Layer 4 of a small transformer language model trained on English Wikipedia (8 layers, counted from 0, width 128).
A neuron adds its activation times its output weights to the MLP's output. To switch it off is to set its activation to zero at one token and run the rest of the model.

Output weights of the MLP neurons that the questions are about. A number n stands for n times 0.0022.
n2: 31 -24 33 -5 -25 5 -9 5 3 -17 -73 -27 15 11 -5 -5 73 -42 -46 -12 22 -6 -36 -24 -80 -45 56 33 -26 29 4 -18 -12 -9 -39 -48 51 -2 39 10 33 8 6 -12 13 11 7 -20 13 3 29 -56 -16 -37 -34 5 -16 19 12 -23 -33 24 44 47 -72 30 33 37 -7 -4 48 -44 7 -6 28 47 7 -11 37 -19 8 -13 -1 24 38 7 19 46 -6 4 48 -7 34 -20 -11 -8 -38 -10 -19 -20 40 6 36 -4 -2 -60 4 13 34 -34 5 43 33 -4 -51 46 17 -7 -18 13 9 13 -33 29 2 11 15 -80
n16: -51 -4 22 47 25 6 22 26 -8 14 -29 27 -41 9 1 -24 1 16 35 -47 -14 24 87 -37 60 16 31 -27 29 27 24 25 30 -72 33 53 -13 -5 1 -40 65 -48 7 9 -42 -11 3 -35 56 30 3 -11 20 44 -74 0 10 34 21 -15 3 -4 19 91 56 -26 -39 26 -21 -10 7 24 -2 -1 36 15 1 14 48 -42 3 25 -8 53 -8 44 -8 10 18 -2 35 3 -14 -21 -32 -32 -4 -15 26 -8 32 8 -12 32 20 12 -5 48 21 38 41 -18 43 7 -48 40 -26 12 2 -23 -21 10 24 -15 10 -27 -58 7
n23: -22 17 -18 35 -10 28 6 -53 61 45 -19 -2 15 -56 39 -4 49 -29 -11 -26 47 44 16 2 27 -32 43 16 -5 13 -46 26 22 -30 50 -53 2 42 32 -40 -10 18 -4 -18 28 11 24 -3 -11 7 34 -25 -34 72 17 -14 13 -37 -28 -1 -22 38 13 -19 6 -20 40 72 17 -14 50 7 -17 70 -13 -4 14 3 -14 47 12 -12 -11 31 -23 -17 -14 3 1 51 -7 -65 50 -12 26 36 -24 31 14 -50 28 -5 -16 36 21 52 -10 -14 2 62 43 33 -18 11 21 0 -43 -59 -18 6 -41 -1 32 11 -9 -32 -13 20
n43: 35 -10 7 39 -1 0 -6 -12 -33 -12 -1 -1 3 -54 33 8 60 -21 31 16 20 -10 -31 -11 -28 -3 -60 15 -7 -9 3 -11 -19 14 2 62 -13 15 -20 -9 -18 24 40 -20 -2 32 -1 56 -13 -38 -21 -4 33 51 17 2 -25 15 26 -3 -6 -6 6 -31 41 10 23 -45 -5 59 -44 18 -3 50 24 12 -52 25 68 4 6 20 43 61 -38 4 22 5 -31 -32 28 16 13 16 -5 12 -55 -23 -53 -8 -10 12 40 -9 46 -10 -22 -23 -7 47 -13 -41 21 9 -71 20 21 -26 -12 -2 -60 -13 -11 -1 1 38 9 -7
n61: -27 -38 9 -40 76 -21 -11 47 -2 -16 -17 -38 -6 -15 1 27 18 29 -38 42 22 51 -43 -12 -40 -21 -55 -1 -7 -12 -13 -7 24 25 -46 18 -26 11 7 -13 -16 36 58 -46 -26 -52 -12 -18 -21 44 26 32 -39 -48 27 14 -56 -55 -17 9 -4 20 -11 -48 -24 -30 -18 -14 -10 -30 -11 -51 28 23 6 -19 -37 50 -14 -19 29 -32 34 28 18 11 18 17 64 -14 1 -17 -22 43 49 23 -19 1 4 42 47 -29 26 31 17 -25 24 20 25 -8 -19 13 -77 -47 14 3 -16 4 -5 -3 41 -8 25 -31 68 -35 25 -83
n101: -14 -16 26 -42 42 -4 31 12 -27 20 9 30 -34 -18 5 43 14 52 -4 8 82 -39 42 -32 56 23 9 -26 32 4 -34 -17 35 13 36 -17 -17 -3 -37 -36 21 -29 -31 43 35 2 -39 -32 -3 3 15 0 25 -20 43 1 19 4 -28 -5 -4 26 26 26 -15 8 17 3 -7 7 -38 -16 21 5 22 13 -53 -7 -3 -93 -29 22 28 13 38 45 -51 50 7 -21 -28 -14 -35 22 -1 -31 -4 19 -4 28 40 -37 -13 15 -50 -36 -54 66 -15 31 40 -27 50 -25 63 8 -24 -34 14 27 39 12 72 36 -72 25 -38 49
n105: 31 81 -12 -23 -37 -21 17 -2 24 7 10 22 36 36 9 40 -33 -8 -15 29 -11 -20 44 -30 42 -41 39 -41 16 31 12 2 13 -15 33 19 0 17 -19 24 -19 40 -77 13 12 32 -28 24 -6 -2 43 11 22 -9 -17 35 -43 17 -20 9 -6 -1 8 -15 -43 -25 3 -53 -31 -64 41 48 -9 -24 48 -22 -3 -45 21 22 9 -35 15 -10 11 -8 -13 -50 59 69 -31 -17 -48 31 -6 46 -7 16 -10 -5 25 44 16 -11 12 30 -48 -21 -37 -37 -56 -19 9 11 -2 -4 -31 30 -2 10 -22 -33 52 29 -15 -20 -5 61
n189: 17 20 -46 -35 39 -13 6 -33 -4 -29 22 -5 17 37 -28 -56 -1 -5 10 -24 -12 64 -43 20 16 -3 31 -22 -6 -25 20 -1 -25 13 14 61 -62 -14 1 -66 -39 -4 -46 33 -17 14 -33 -8 -11 -23 65 -3 16 -25 -25 14 -2 12 17 -27 23 73 7 66 -17 6 27 -29 36 -30 -41 -21 90 24 49 39 -3 -16 2 -65 -25 21 -51 -37 -10 -8 26 -11 -3 -21 9 23 25 -17 -7 -28 24 -41 -16 18 23 4 -35 18 -54 8 -15 7 -28 -15 -12 -16 -28 -47 2 -14 9 3 -53 -1 60 -64 2 -1 49 9 -14 -33
n210: 71 -30 0 -51 -15 75 -39 -23 28 14 5 24 -25 5 -13 -31 -25 -50 1 -15 6 4 51 -26 34 27 43 53 -4 -44 -23 1 12 13 51 27 -5 -5 -6 43 9 11 -22 3 19 13 -8 36 -31 -42 -36 -26 2 45 -17 20 -7 -21 53 -26 7 -23 12 84 -8 -7 24 73 -32 32 1 4 -37 -12 -39 23 -63 21 0 -8 -32 4 -6 4 -34 -35 27 -35 -90 48 20 -10 -9 -54 -24 -57 -13 14 -26 -45 11 -10 -13 29 21 50 -15 7 -23 -54 -6 32 -42 -18 -6 -32 21 -19 -15 -10 -11 -64 7 -1 45 -28 -5 23
n232: 32 20 -51 2 43 62 29 11 -27 17 -39 21 40 -16 40 -38 42 15 12 -15 -41 -21 -40 67 -19 8 -1 -33 12 -15 6 4 -53 -24 -39 5 -33 -29 24 27 39 -12 -36 31 -20 -37 -15 21 -69 26 8 48 -16 41 16 -60 -15 35 -18 -7 -13 -24 -11 10 -52 11 -44 21 -4 -46 -36 20 41 -6 30 4 44 -58 27 26 15 3 46 0 -44 -44 -4 -48 38 -35 7 -21 -31 31 -9 -19 -45 -29 -14 -17 -30 -35 -5 -12 10 -21 -33 -26 1 70 18 10 -19 5 -70 -17 -19 -17 0 -24 -5 -56 -7 -51 32 -41 9 -40
n239: 45 -20 4 -7 32 52 32 4 -78 36 -35 40 -10 18 -20 50 -10 -41 -8 -27 -14 -2 54 18 38 -5 1 41 -48 -19 57 0 21 -27 -12 -13 -42 24 49 7 5 54 -12 15 5 16 -34 -3 -5 7 -27 -73 -51 -57 30 32 13 32 31 27 69 12 0 -30 8 -10 25 -29 40 -1 19 60 -40 5 -30 -49 -6 20 36 8 -7 -18 -39 -13 -39 5 13 37 3 -7 14 -25 36 18 -13 28 52 10 -11 0 -48 0 37 -36 24 36 0 -27 -28 11 16 9 3 -7 14 -33 14 -35 10 -32 -20 56 -56 -45 35 -20 15 25
n244: 15 35 0 1 3 26 54 8 -58 -57 -19 -53 16 -33 14 34 55 47 -58 13 1 69 -32 26 29 8 -13 -20 -1 15 -32 -7 6 3 19 -17 2 20 -22 18 3 -22 -31 52 34 48 33 -15 3 21 -23 61 4 -43 4 -69 37 0 -13 54 22 -55 -8 -3 -5 -41 23 -3 40 -36 -6 -32 -12 -22 22 15 -18 3 13 53 -4 1 6 -21 33 -4 0 52 27 -10 74 -59 4 8 -5 -37 -33 -21 5 22 -18 -54 -8 -13 13 -41 38 12 -55 15 30 -3 -22 8 17 -70 -26 72 25 7 41 -4 0 25 20 -20 32 -77
n257: -37 -13 -52 2 23 -6 5 -57 8 -34 9 34 -46 4 -8 -2 -40 10 71 -16 27 -25 3 17 11 57 -31 9 29 -11 15 13 -16 -66 53 -68 0 12 -21 23 17 -12 -5 -11 19 13 3 79 -17 -28 40 41 9 44 3 26 -55 7 -6 -39 -29 -38 23 -15 19 41 3 38 -60 5 14 -17 -3 -32 13 -13 -17 16 -42 52 -14 32 -24 -42 -1 26 -26 53 4 25 0 -21 -57 -12 43 11 27 6 -28 -14 -22 -17 -23 20 38 27 0 6 6 -28 43 24 0 -30 -14 34 25 -12 35 -32 -13 -2 79 -14 -24 13 52 -43
n283: -9 41 -9 53 19 -44 -79 38 47 -17 -3 -3 -12 -10 39 -20 6 -6 0 4 -1 7 -4 -31 38 -5 19 51 11 31 1 -5 -21 20 40 22 46 17 -6 -64 -15 -12 -25 -46 18 -24 64 -6 21 55 -39 5 -72 35 -42 -4 4 -7 20 -32 -19 34 -62 29 -19 11 -38 27 34 -50 -19 -78 -26 6 -10 46 -9 -59 78 -23 29 38 -17 -12 4 -43 65 31 -48 -2 7 -36 10 -36 2 -26 23 -11 0 1 -32 23 5 -4 -48 20 23 1 18 -30 -16 12 -19 -10 2 22 -37 12 7 28 -35 -25 64 47 -21 34 5 23
n294: -2 3 -22 4 -6 16 -21 32 -4 43 -77 44 2 11 -21 29 -53 -6 -21 -35 39 35 2 -73 13 -63 15 -14 -21 35 6 -20 9 -14 57 -8 15 18 6 18 31 69 0 -10 5 -31 -18 -13 2 -39 5 -11 6 -2 34 -5 -13 -67 -30 32 31 66 -10 13 21 8 -38 -9 -44 -6 4 29 9 -42 42 33 4 11 10 24 -48 -38 -7 55 64 -29 -21 -5 -1 33 35 7 27 3 -1 15 3 -20 -18 -46 20 2 3 33 26 -20 -5 44 -1 37 -36 25 10 6 55 -4 -8 -24 -4 23 -5 35 39 -7 -1 66 5 -3
n313: 1 3 -32 0 -53 45 6 -64 12 -15 13 -19 23 -31 8 -36 25 47 -44 -16 7 20 31 -87 13 50 -16 36 -12 33 -42 -44 -12 17 22 -36 -26 -44 -41 -2 -8 -53 -36 18 16 5 -9 -19 7 -4 6 -19 19 29 22 39 15 -30 28 19 -24 -34 28 -47 -6 -22 13 -13 25 11 11 -16 -1 34 -3 4 12 -7 7 -24 10 37 -3 -15 10 -69 5 4 -21 28 -46 -48 -58 32 25 -55 14 31 -11 3 -5 32 -3 -40 -34 4 -38 -31 2 45 38 36 50 -24 -38 -43 -32 54 37 5 -26 -18 -47 29 -12 -49 -46 -44

Each question names a token from some text and the token that comes next. It shows the activations a of the neurons there, in the order above. A number n stands for n times 0.14.

Then comes g, the gradient of the next token's log-probability with respect to the MLP's output, scaled to length 1. A neuron's effect is roughly proportional to its activation times (output weights . g). A number n stands for n times 0.0041.

"or", then "ge"
a: -14 2 -1 -4 -2 0 0 -1 3 0 -1 4 2 -1 -2 0
g: 36 -28 29 -8 -9 2 21 -11 20 32 3 15 10 26 16 2 -6 -28 11 -5 15 22 -7 -16 -22 2 22 -28 -9 -10 -19 32 -19 -32 3 -3 -37 6 0 6 0 -17 -29 48 11 11 -19 -1 -2 9 27 -15 -54 10 21 13 2 25 26 13 -18 44 29 17 38 -39 16 19 -49 28 -33 -27 41 -23 24 7 -4 -5 -4 0 18 1 1 2 10 0 25 -7 -46 -34 21 20 45 -12 -5 -35 5 -27 -19 18 19 -13 -2 25 -40 13 -4 20 10 11 -50 1 -15 1 11 17 -21 12 -8 -21 22 17 -15 -12 -21 -11 16 -10
Which neuron, switched off, raises the next token's probability most? n2

"aw", then " Re"
a: -1 1 -2 2 1 4 0 -6 22 -7 0 -5 -2 7 -1 1
g: 8 -7 -28 -27 23 18 1 -48 -12 4 4 -6 7 38 16 -11 -4 -12 -1 40 -8 -12 -21 16 18 -15 -29 -54 -8 -24 10 -3 1 3 -38 22 -23 14 14 -9 13 -17 9 29 39 28 -11 -12 12 16 -45 58 -2 15 15 -29 8 19 -29 -29 -1 5 -25 -15 41 34 6 8 -29 12 25 -4 4 -21 36 3 20 12 -10 -11 -22 -30 14 -22 4 3 -37 -25 56 7 17 7 12 -1 26 2 -15 20 -1 -12 -12 -17 -36 -37 9 16 -23 7 -16 -12 -24 1 15 11 -9 49 -6 25 8 -6 -23 16 -3 17 14 -21 -1 36
Which neuron, switched off, raises the next token's probability most? n210

"is", then " work"
a: 3 -2 1 0 -2 1 -31 1 0 1 1 1 -1 -62 3 -3
g: -35 8 -10 -22 44 -32 -19 -16 43 4 -5 -23 1 -36 15 11 -58 15 -29 -11 15 -3 -5 -9 13 -19 35 2 -3 -44 13 -32 -53 10 -21 -14 -11 -6 24 2 -2 -8 -56 6 6 -14 1 16 -4 -5 -34 -11 20 -7 -35 -24 39 -9 5 29 -15 9 8 37 24 17 -20 -3 8 -12 42 -10 25 -1 -36 6 22 25 6 35 -11 0 1 -17 3 -18 48 -4 -12 22 19 -16 34 23 2 -4 -30 27 25 16 -17 -6 -2 -1 -4 4 1 8 -21 -22 5 23 12 -21 -16 24 -37 5 34 -11 -20 16 -8 14 -7 -19 -27 10
Which neuron, switched off, raises the next token's probability most? n283

"-", then " Pl"
a: -2 -1 2 3 1 -2 2 0 -2 0 0 4 5 -1 5 2
g: 8 11 -21 40 -20 -5 6 -14 10 35 -27 -16 0 -9 -10 6 -19 -6 18 -6 -20 20 -37 28 -15 7 -1 22 -13 12 -9 3 -15 -6 32 -15 20 14 11 10 6 -12 -8 6 11 51 29 27 -5 25 8 -11 23 47 -15 9 -23 0 -2 -3 19 -48 -35 -26 -2 57 -30 -15 16 26 -5 6 24 21 28 33 34 17 9 30 51 -11 30 -4 3 22 -18 10 4 40 -15 0 2 -38 30 22 19 46 -3 13 -53 6 28 -6 7 -16 -7 -18 -31 0 -22 -4 -21 0 31 -20 29 31 8 11 -14 0 1 -7 -8 -4 11 26
Switching off which neuron hurts the next token most? n257

" a", then " 1"
a: 0 0 -4 0 -2 1 -1 0 2 7 4 0 22 -7 -4 -1
g: -13 -13 -1 -4 -3 -1 -1 -23 -9 -33 2 42 13 -17 -12 -4 9 1 -13 18 -41 24 -12 13 -52 5 -30 -16 -3 -4 -4 -21 37 -10 8 -5 28 -22 -7 12 1 26 3 -17 -26 -9 -25 2 35 38 -10 6 -10 9 -47 10 -9 7 -28 5 46 -6 -41 13 21 4 -13 -1 37 -4 -5 -21 10 19 40 43 5 16 -1 -48 32 2 3 -8 61 8 -22 47 -2 -1 11 6 29 28 -8 -38 14 -5 -17 11 11 19 7 -24 -9 -5 10 0 0 13 22 -9 -5 -5 33 -31 0 42 -10 -20 45 -8 1 8 -20 47 6 -15
Which neuron, switched off, raises the next token's probability most? n257

"ic", then " in"
a: 1 -11 0 -2 -1 19 1 2 0 7 -3 1 10 0 0 0
g: -21 -27 -8 -33 11 -23 -9 -3 -27 4 10 30 -4 -7 -5 -5 17 -19 12 -27 -4 17 25 -21 -20 30 -13 3 -15 18 -13 -12 42 28 -23 -1 -16 -26 27 -19 18 6 11 -21 -10 21 -66 -24 37 -4 -20 -11 9 38 10 -26 -2 2 -4 -11 -25 -28 15 33 17 5 1 15 17 4 -10 -1 -20 -8 -40 8 -33 14 16 20 4 49 7 -2 29 25 -4 -8 -23 -4 -9 -13 -47 6 -13 18 18 12 -34 -2 -3 -51 21 -33 -11 7 -37 13 0 -7 17 22 -41 -19 -31 3 37 -3 35 47 -12 -14 18 4 -31 5 -12 9
Switching off which neuron hurts the next token most? n101

" m", then "in"
a: -2 0 20 0 -3 1 0 -1 -3 -2 0 0 1 -1 2 -5
g: -29 2 13 5 9 -45 -10 43 14 -44 12 -20 13 0 -2 11 -8 -22 7 -14 2 13 -18 -3 -13 -41 20 -1 -11 -8 3 47 64 1 -1 -10 -10 21 20 4 6 1 -2 10 3 -45 14 -8 -28 14 2 20 -1 17 16 4 -2 48 26 -16 17 -2 -2 17 4 -10 67 17 29 -22 7 -5 4 -27 -19 -13 11 14 37 10 -15 5 -50 4 7 -7 -31 -20 -18 21 -5 5 42 -3 -15 -9 -11 -25 12 10 -27 -23 1 -12 12 0 -9 48 17 17 36 -42 -29 -15 -10 -28 -27 -36 -2 -5 -25 -33 10 11 -10 0 34 14
Switching off which neuron hurts the next token most? n23

"ian", then "ist"
a: 1 3 0 -2 -1 1 3 -12 0 5 9 2 1 2 -5 3
g: -3 49 -3 35 44 15 -3 6 -13 -5 -18 13 29 2 26 13 14 1 9 35 25 16 17 -12 -1 8 -7 0 12 2 -18 -10 20 30 -39 -17 -33 12 31 5 -2 18 -12 17 -24 19 20 -40 10 -8 -42 -5 -34 -10 21 -4 -28 -3 -14 27 -12 -21 -10 16 -5 -15 -16 -18 0 -3 0 -26 -3 20 0 7 -1 -41 -3 29 -30 7 -10 42 36 -49 20 5 -21 -19 27 -13 -4 -12 -15 2 7 51 11 -1 -33 0 26 -32 -24 25 17 13 -27 -12 -13 -12 -12 -37 -24 -49 -54 -7 35 16 29 6 -1 -12 -6 -2 -24 -12
Switching off which neuron hurts the next token most? n239

"on", then "é"
a: 1 5 5 4 -4 -3 4 -8 2 5 -3 -1 -39 3 -1 1
g: -7 -14 9 22 35 18 -12 2 17 -15 -11 -7 12 4 -22 -1 20 -37 2 31 -10 -16 -18 6 -17 -47 -29 -39 -39 6 -67 -12 -19 -15 -28 -3 23 0 -25 -17 -1 -39 19 9 -30 -8 38 -27 6 -10 -23 7 35 27 -2 12 15 0 -23 -7 22 0 53 7 -15 0 -1 -18 11 14 21 -8 -16 26 -12 -11 -20 -9 32 0 -22 -9 -13 44 47 -20 19 -46 -16 20 -7 -13 32 -6 -1 -10 -20 -26 14 18 -52 8 -7 19 25 12 -2 -7 -37 21 -13 7 -3 -8 -55 -14 -33 9 -6 -13 13 2 -1 -1 2 -3 -11 9
Switching off which neuron hurts the next token most? n257

" as", then " sp"
a: -3 0 0 -2 1 0 -2 3 1 -2 1 16 -1 1 12 3
g: 10 29 -7 -13 23 -47 16 11 -7 4 -8 -12 -9 -7 5 6 1 -6 -55 -7 -15 -13 -19 -6 -3 45 31 -4 35 2 -6 -30 -4 4 -31 12 38 -64 -5 6 -31 -1 -7 12 3 40 -14 2 0 18 -12 -2 3 -11 -9 22 -11 -16 15 30 2 2 -18 22 8 26 -8 -17 24 -23 -25 -27 35 21 -22 -32 6 -28 -31 18 24 19 -28 -13 6 -21 56 32 -32 -30 5 -6 18 -4 22 30 -1 -11 -35 -26 -6 45 -3 7 21 26 21 -12 8 -50 19 2 2 -6 27 0 -22 -21 22 -19 22 10 -33 -4 1 1 -16 -5
Which neuron, switched off, raises the next token's probability most? n294

"in", then "st"
a: 0 -2 -10 -3 12 -2 4 1 -1 -8 0 3 -2 0 -22 0
g: -55 14 -17 -36 3 -43 12 -4 35 -11 20 -41 -9 51 7 -13 5 -22 -7 20 57 7 -30 22 16 -2 -6 -8 -1 -7 14 30 -19 16 -4 44 -4 34 41 -12 13 -13 -24 0 -3 -17 11 6 38 4 -25 16 12 -39 -1 -9 20 -7 39 -16 12 -29 75 -32 0 1 -18 12 37 -23 -3 17 7 3 -4 -24 8 2 9 -9 -15 42 -18 19 -11 -6 -6 -15 -2 3 5 27 7 -7 -3 14 -3 -32 6 -11 -29 -21 30 -12 -7 -31 -6 3 -5 -2 29 -22 9 0 8 -10 -13 32 23 32 -3 16 -4 -4 20 -18 -26 0
Which two neurons, each switched off alone, lower its probability most, in order? n294, n23

"ig", then "ion"
a: -2 0 1 29 37 -13 0 12 -2 -42 -1 -1 0 1 2 -3
g: -5 12 -44 -12 41 8 32 19 35 -29 12 -1 -5 24 -5 19 -5 27 -6 -1 -6 -14 -1 -20 7 -19 3 6 -8 7 -2 16 -48 -5 9 -32 19 -26 33 33 -23 -15 -20 -2 -9 -22 -9 -25 -23 8 4 11 0 -3 -34 -3 6 5 -13 30 28 14 11 11 -16 7 -28 -31 -14 25 2 17 -11 53 9 -4 6 17 38 36 -10 23 41 -3 15 -26 -3 20 41 -45 33 6 -16 19 35 1 12 36 -2 -25 9 15 19 -24 -19 9 3 -34 5 -9 -9 28 1 -18 36 21 -8 28 -31 -23 43 -26 12 5 -24 -29 18 32
Switching off which neuron hurts the next token most? n61

" an", then " E"
a: 0 2 0 0 0 -1 12 3 0 0 3 4 8 -20 -3 1
g: -21 34 7 26 -38 37 33 -10 -18 -23 26 0 -26 11 -25 -6 10 7 50 48 -5 16 13 13 12 21 -4 2 15 -30 -6 -22 -2 3 -13 40 18 36 6 -1 -39 24 -38 41 11 -14 -57 -3 -27 -7 8 2 7 35 15 11 -12 -36 34 7 -8 -34 20 -32 -16 8 -33 20 -6 18 17 -22 0 -40 25 2 18 15 -17 -7 11 -2 -30 28 -10 4 -28 -27 -3 -5 -7 31 23 -14 -15 1 2 -1 13 -17 22 -15 -15 -14 30 -18 40 -8 -22 -2 -10 -9 19 -18 -30 -23 -19 -1 -26 -39 -7 1 1 -22 18 5 -2 -2
Switching off which neuron hurts the next token most? n283

"oot", then "ings"
a: -1 6 -1 2 -2 3 -8 -7 3 0 -2 -32 0 -2 -2 4
g: 2 -12 37 -21 51 -21 5 0 -9 -1 16 1 -7 -28 -6 8 7 3 4 -25 -37 5 0 -10 18 -19 2 1 11 -26 -4 -11 -15 -43 4 -2 28 -20 2 10 -9 13 -33 -26 -32 29 8 -35 -21 20 -5 -18 30 -13 -61 -5 -11 -23 -14 7 -7 43 11 4 11 33 -14 6 -45 0 33 -18 13 41 -23 9 31 7 28 8 11 5 -10 15 13 -25 -8 -38 23 -6 12 30 16 -36 18 -4 -3 36 37 -17 2 -14 -41 14 -10 28 43 -26 0 12 38 4 -16 10 4 -11 -25 1 -23 -40 4 -46 1 -1 5 25 -1 10
Switching off which neuron hurts the next token most? n244

"s", then " a"
a: -1 1 1 -5 -3 -1 -21 2 -1 -1 -8 0 -2 1 3 0
g: 0 1 -38 12 -1 -11 2 -61 -24 -51 -1 -3 -31 24 -49 -20 -11 14 25 11 18 18 21 -6 -43 -12 21 -13 31 32 -6 10 17 18 -28 -19 8 4 -47 15 -2 14 -3 -19 -48 -9 -17 -17 -25 -18 1 16 -2 -6 28 28 -25 -26 -13 29 37 11 1 -18 -3 4 -19 -12 5 32 28 -18 6 31 5 -7 -24 22 -5 -52 -5 10 -7 -11 26 -9 -11 8 -10 -13 11 -19 -11 -27 -51 -10 -29 -12 -3 -24 -14 12 9 -18 22 -16 -3 -15 -8 1 33 20 18 -4 35 10 -8 -31 22 5 21 11 16 -20 -42 23 6 19
Switching off which neuron hurts the next token most? n105

"o", then " play"
a: -1 5 -3 0 0 -1 1 -1 -2 -1 0 0 2 0 16 -3
g: -2 -18 -59 1 13 -35 -20 3 25 15 -12 -12 -2 8 -12 15 -30 -10 4 10 -35 23 -13 -14 15 23 36 -17 -7 -8 -13 -38 13 -30 0 1 43 8 -1 13 5 7 -5 41 16 -10 -2 37 37 23 -2 -11 -39 -51 32 -5 10 11 -19 50 -1 -8 -35 14 -16 -23 4 0 -6 -26 -40 8 37 21 4 26 -4 -1 43 1 40 -16 31 9 -7 -5 11 -18 9 43 -3 -5 -11 -6 -45 -7 0 31 -21 -21 -31 20 14 -20 -29 -2 -4 0 1 19 -4 22 4 -14 -1 9 34 0 -9 23 26 34 -29 13 -14 22 -15 3
Switching off which neuron hurts the next token most? n294

" M", then "et"
a: 4 -1 1 0 0 1 -2 -2 3 -1 1 0 -1 0 1 -1
g: 39 11 5 -25 19 25 8 -25 15 -26 -8 -3 6 -15 8 -35 17 -16 -49 -11 7 -5 29 -3 44 -14 11 11 -13 -2 1 -35 -11 17 -18 9 -20 -43 -16 6 6 8 15 -8 -32 -36 -13 -22 22 21 -26 -24 1 2 -40 -21 -22 -39 -27 -8 22 0 -17 -17 -44 47 2 30 21 -10 11 34 8 32 16 13 6 -7 22 -5 -3 -2 32 3 -57 -21 -12 -5 -41 -4 8 15 13 -14 30 -23 1 5 -25 -5 6 1 10 11 18 -4 3 12 1 -16 21 -24 -16 -29 -16 -23 -21 10 17 58 14 5 3 32 30 15 -29 30
Switching off which neuron hurts the next token most? n210

"r", then "id"
a: 5 5 0 8 0 -3 0 2 -2 1 -5 1 1 1 0 23
g: 31 15 14 -9 -5 -29 31 -6 10 -7 -57 24 14 27 7 31 -15 -2 20 -11 -3 -44 36 -19 21 20 -2 -20 26 2 -14 -40 3 -8 18 14 -23 -28 -28 -33 -10 -48 -12 23 57 -17 35 19 21 6 35 -13 8 1 -1 -23 -18 22 42 35 5 10 -9 22 12 9 0 17 26 -20 -28 20 -26 28 18 14 0 -13 13 -14 -14 17 -9 21 -5 10 3 5 52 17 12 -6 3 16 25 -31 13 27 -8 0 -12 9 15 -25 11 1 12 -11 4 15 -12 22 -2 -35 7 -38 -50 -17 -2 -8 21 -9 -15 14 34 -7 -27 -5
Switching off which neuron hurts the next token most? n313

"B", then "ey"
a: -1 3 -1 -2 -2 -2 1 -1 -2 -7 0 -3 0 2 7 -6
g: -7 -15 -33 1 -5 -17 10 -5 2 -15 22 -8 5 1 19 43 18 16 -38 -18 -37 -13 -21 10 10 -19 -5 2 28 2 -19 38 -13 -20 -24 -12 -12 -9 14 32 -46 -28 -16 -9 2 30 25 21 19 -9 10 4 39 -29 -24 24 -3 13 22 -7 1 15 -24 20 1 51 19 1 -7 -1 22 -74 18 39 0 -6 -23 -1 21 -10 10 -2 48 -15 -11 -1 17 22 4 6 22 19 -38 -12 -17 -9 -40 8 32 4 31 11 -4 18 13 20 23 -3 1 -30 40 -11 -8 -41 -4 -14 -34 -8 -11 21 -22 34 20 32 1 -12 7 17
Switching off which neuron hurts the next token most? n232

"ar", then "."
a: 0 -10 2 0 -2 1 4 2 -10 1 3 1 -3 3 -2 0
g: -24 -10 -7 -7 -18 35 5 -4 -30 43 25 -19 21 -25 0 8 0 4 7 -28 11 -5 10 -20 -18 -15 81 15 31 10 -11 -6 44 -9 17 -22 7 -29 -10 3 2 29 -9 6 -8 18 -69 -19 21 -10 9 8 7 -19 -13 -6 25 -47 19 -35 5 25 7 37 -28 -34 -2 -33 13 -18 12 0 -3 3 -13 -24 -11 -30 21 -35 7 58 35 -11 -8 4 5 7 -2 1 18 4 -10 7 9 3 8 -2 27 -1 -48 -8 -15 -9 -8 19 0 6 15 -18 21 30 23 -6 32 -3 -12 -5 13 13 -20 -46 15 -14 3 -6 2 24
Which neuron, switched off, raises the next token's probability most? n210

"es", then "m"
a: 0 1 -1 -3 0 4 -3 1 -5 0 -2 -4 4 -9 0 -3
g: -2 -6 17 -2 28 -23 6 -3 3 -10 2 9 -24 -19 24 9 36 4 -5 28 -3 -22 -13 8 4 9 7 49 -15 -12 -6 -24 15 17 -13 12 29 25 66 42 22 0 -33 20 29 26 13 -7 -16 0 5 27 -3 5 19 -3 39 -15 5 17 -25 9 48 -10 29 -8 -19 -15 37 11 23 0 -26 2 -13 -21 1 -17 -38 8 -21 -24 5 -40 -34 25 -1 21 31 19 34 -30 5 -7 -8 38 -8 -2 4 -28 17 -22 10 15 31 12 -6 -11 10 -12 5 8 -9 -14 -25 -10 -29 -45 -8 9 29 7 42 -20 23 19 -43 -30
Switching off which neuron hurts the next token most? n283

"c", then "er"
a: -5 0 -8 0 0 26 -9 -19 1 20 0 -1 -5 2 3 1
g: 0 8 -14 2 9 -33 -50 10 -34 67 0 20 -33 21 13 -2 36 -20 -21 -24 4 7 51 -7 27 -8 31 -26 -33 -6 -20 -27 9 -7 42 30 14 4 -12 55 -41 2 -11 10 -26 3 -10 14 -3 11 -19 7 23 -15 1 9 -5 -15 -18 -9 -15 15 17 -9 6 -20 10 -22 0 14 -10 -12 -21 9 -22 9 -38 -18 4 1 12 -39 -14 46 6 -1 29 -11 -6 -1 -18 12 -9 0 1 -43 -10 22 26 -5 -4 6 7 -45 -22 9 -18 -30 17 6 -34 8 30 3 6 32 13 35 9 -36 1 -6 -13 21 36 15 -1 -11
Which neuron, switched off, raises the next token's probability most? n232

"um", then "mer"
a: -1 1 0 -1 -3 2 1 2 -1 4 18 -2 0 1 -1 2
g: 15 20 -2 24 -2 -22 -40 -17 8 49 -24 17 -16 7 -2 -26 27 -18 -1 40 -8 29 44 19 -9 11 17 17 -11 11 11 41 -28 10 -9 -14 -4 -12 15 16 11 2 -9 30 31 -21 2 7 29 8 -24 6 36 -2 30 66 4 -3 -38 31 -18 -14 1 -12 12 -50 5 34 20 -15 35 4 17 -5 -13 0 12 -17 -12 13 -16 9 27 27 -14 22 17 -4 -19 5 -30 -54 3 -6 -18 24 -16 10 -6 -27 -22 -13 15 3 -26 -6 7 -1 -22 -17 -3 -4 4 -3 -40 -7 4 -21 18 -19 34 53 -25 -31 -14 6 -10 -15
Switching off which neuron hurts the next token most? n239

"ear", then "ch"
a: 1 0 3 1 -35 -9 -1 -10 4 0 -1 0 0 -3 1 1
g: 3 4 -50 -11 -11 13 11 -30 -12 -39 -31 31 26 -37 41 -6 11 -2 30 15 -4 -2 21 -5 -9 15 -1 0 -10 -13 11 16 39 10 -10 -8 -19 14 -14 -23 16 1 -17 29 28 -16 -20 3 -9 23 -25 -24 -27 25 23 -1 22 43 26 -20 -9 -18 -12 31 -5 21 22 44 20 -5 -22 14 -22 9 37 34 18 1 50 19 21 28 28 20 36 -52 10 -20 -30 4 29 -15 29 22 15 -3 -7 -2 -2 -3 -36 -12 38 -19 -9 18 -32 -35 -14 -5 14 30 -6 4 -4 15 5 34 0 -20 2 7 -8 10 -2 21 -25 -7
Switching off which neuron hurts the next token most? n61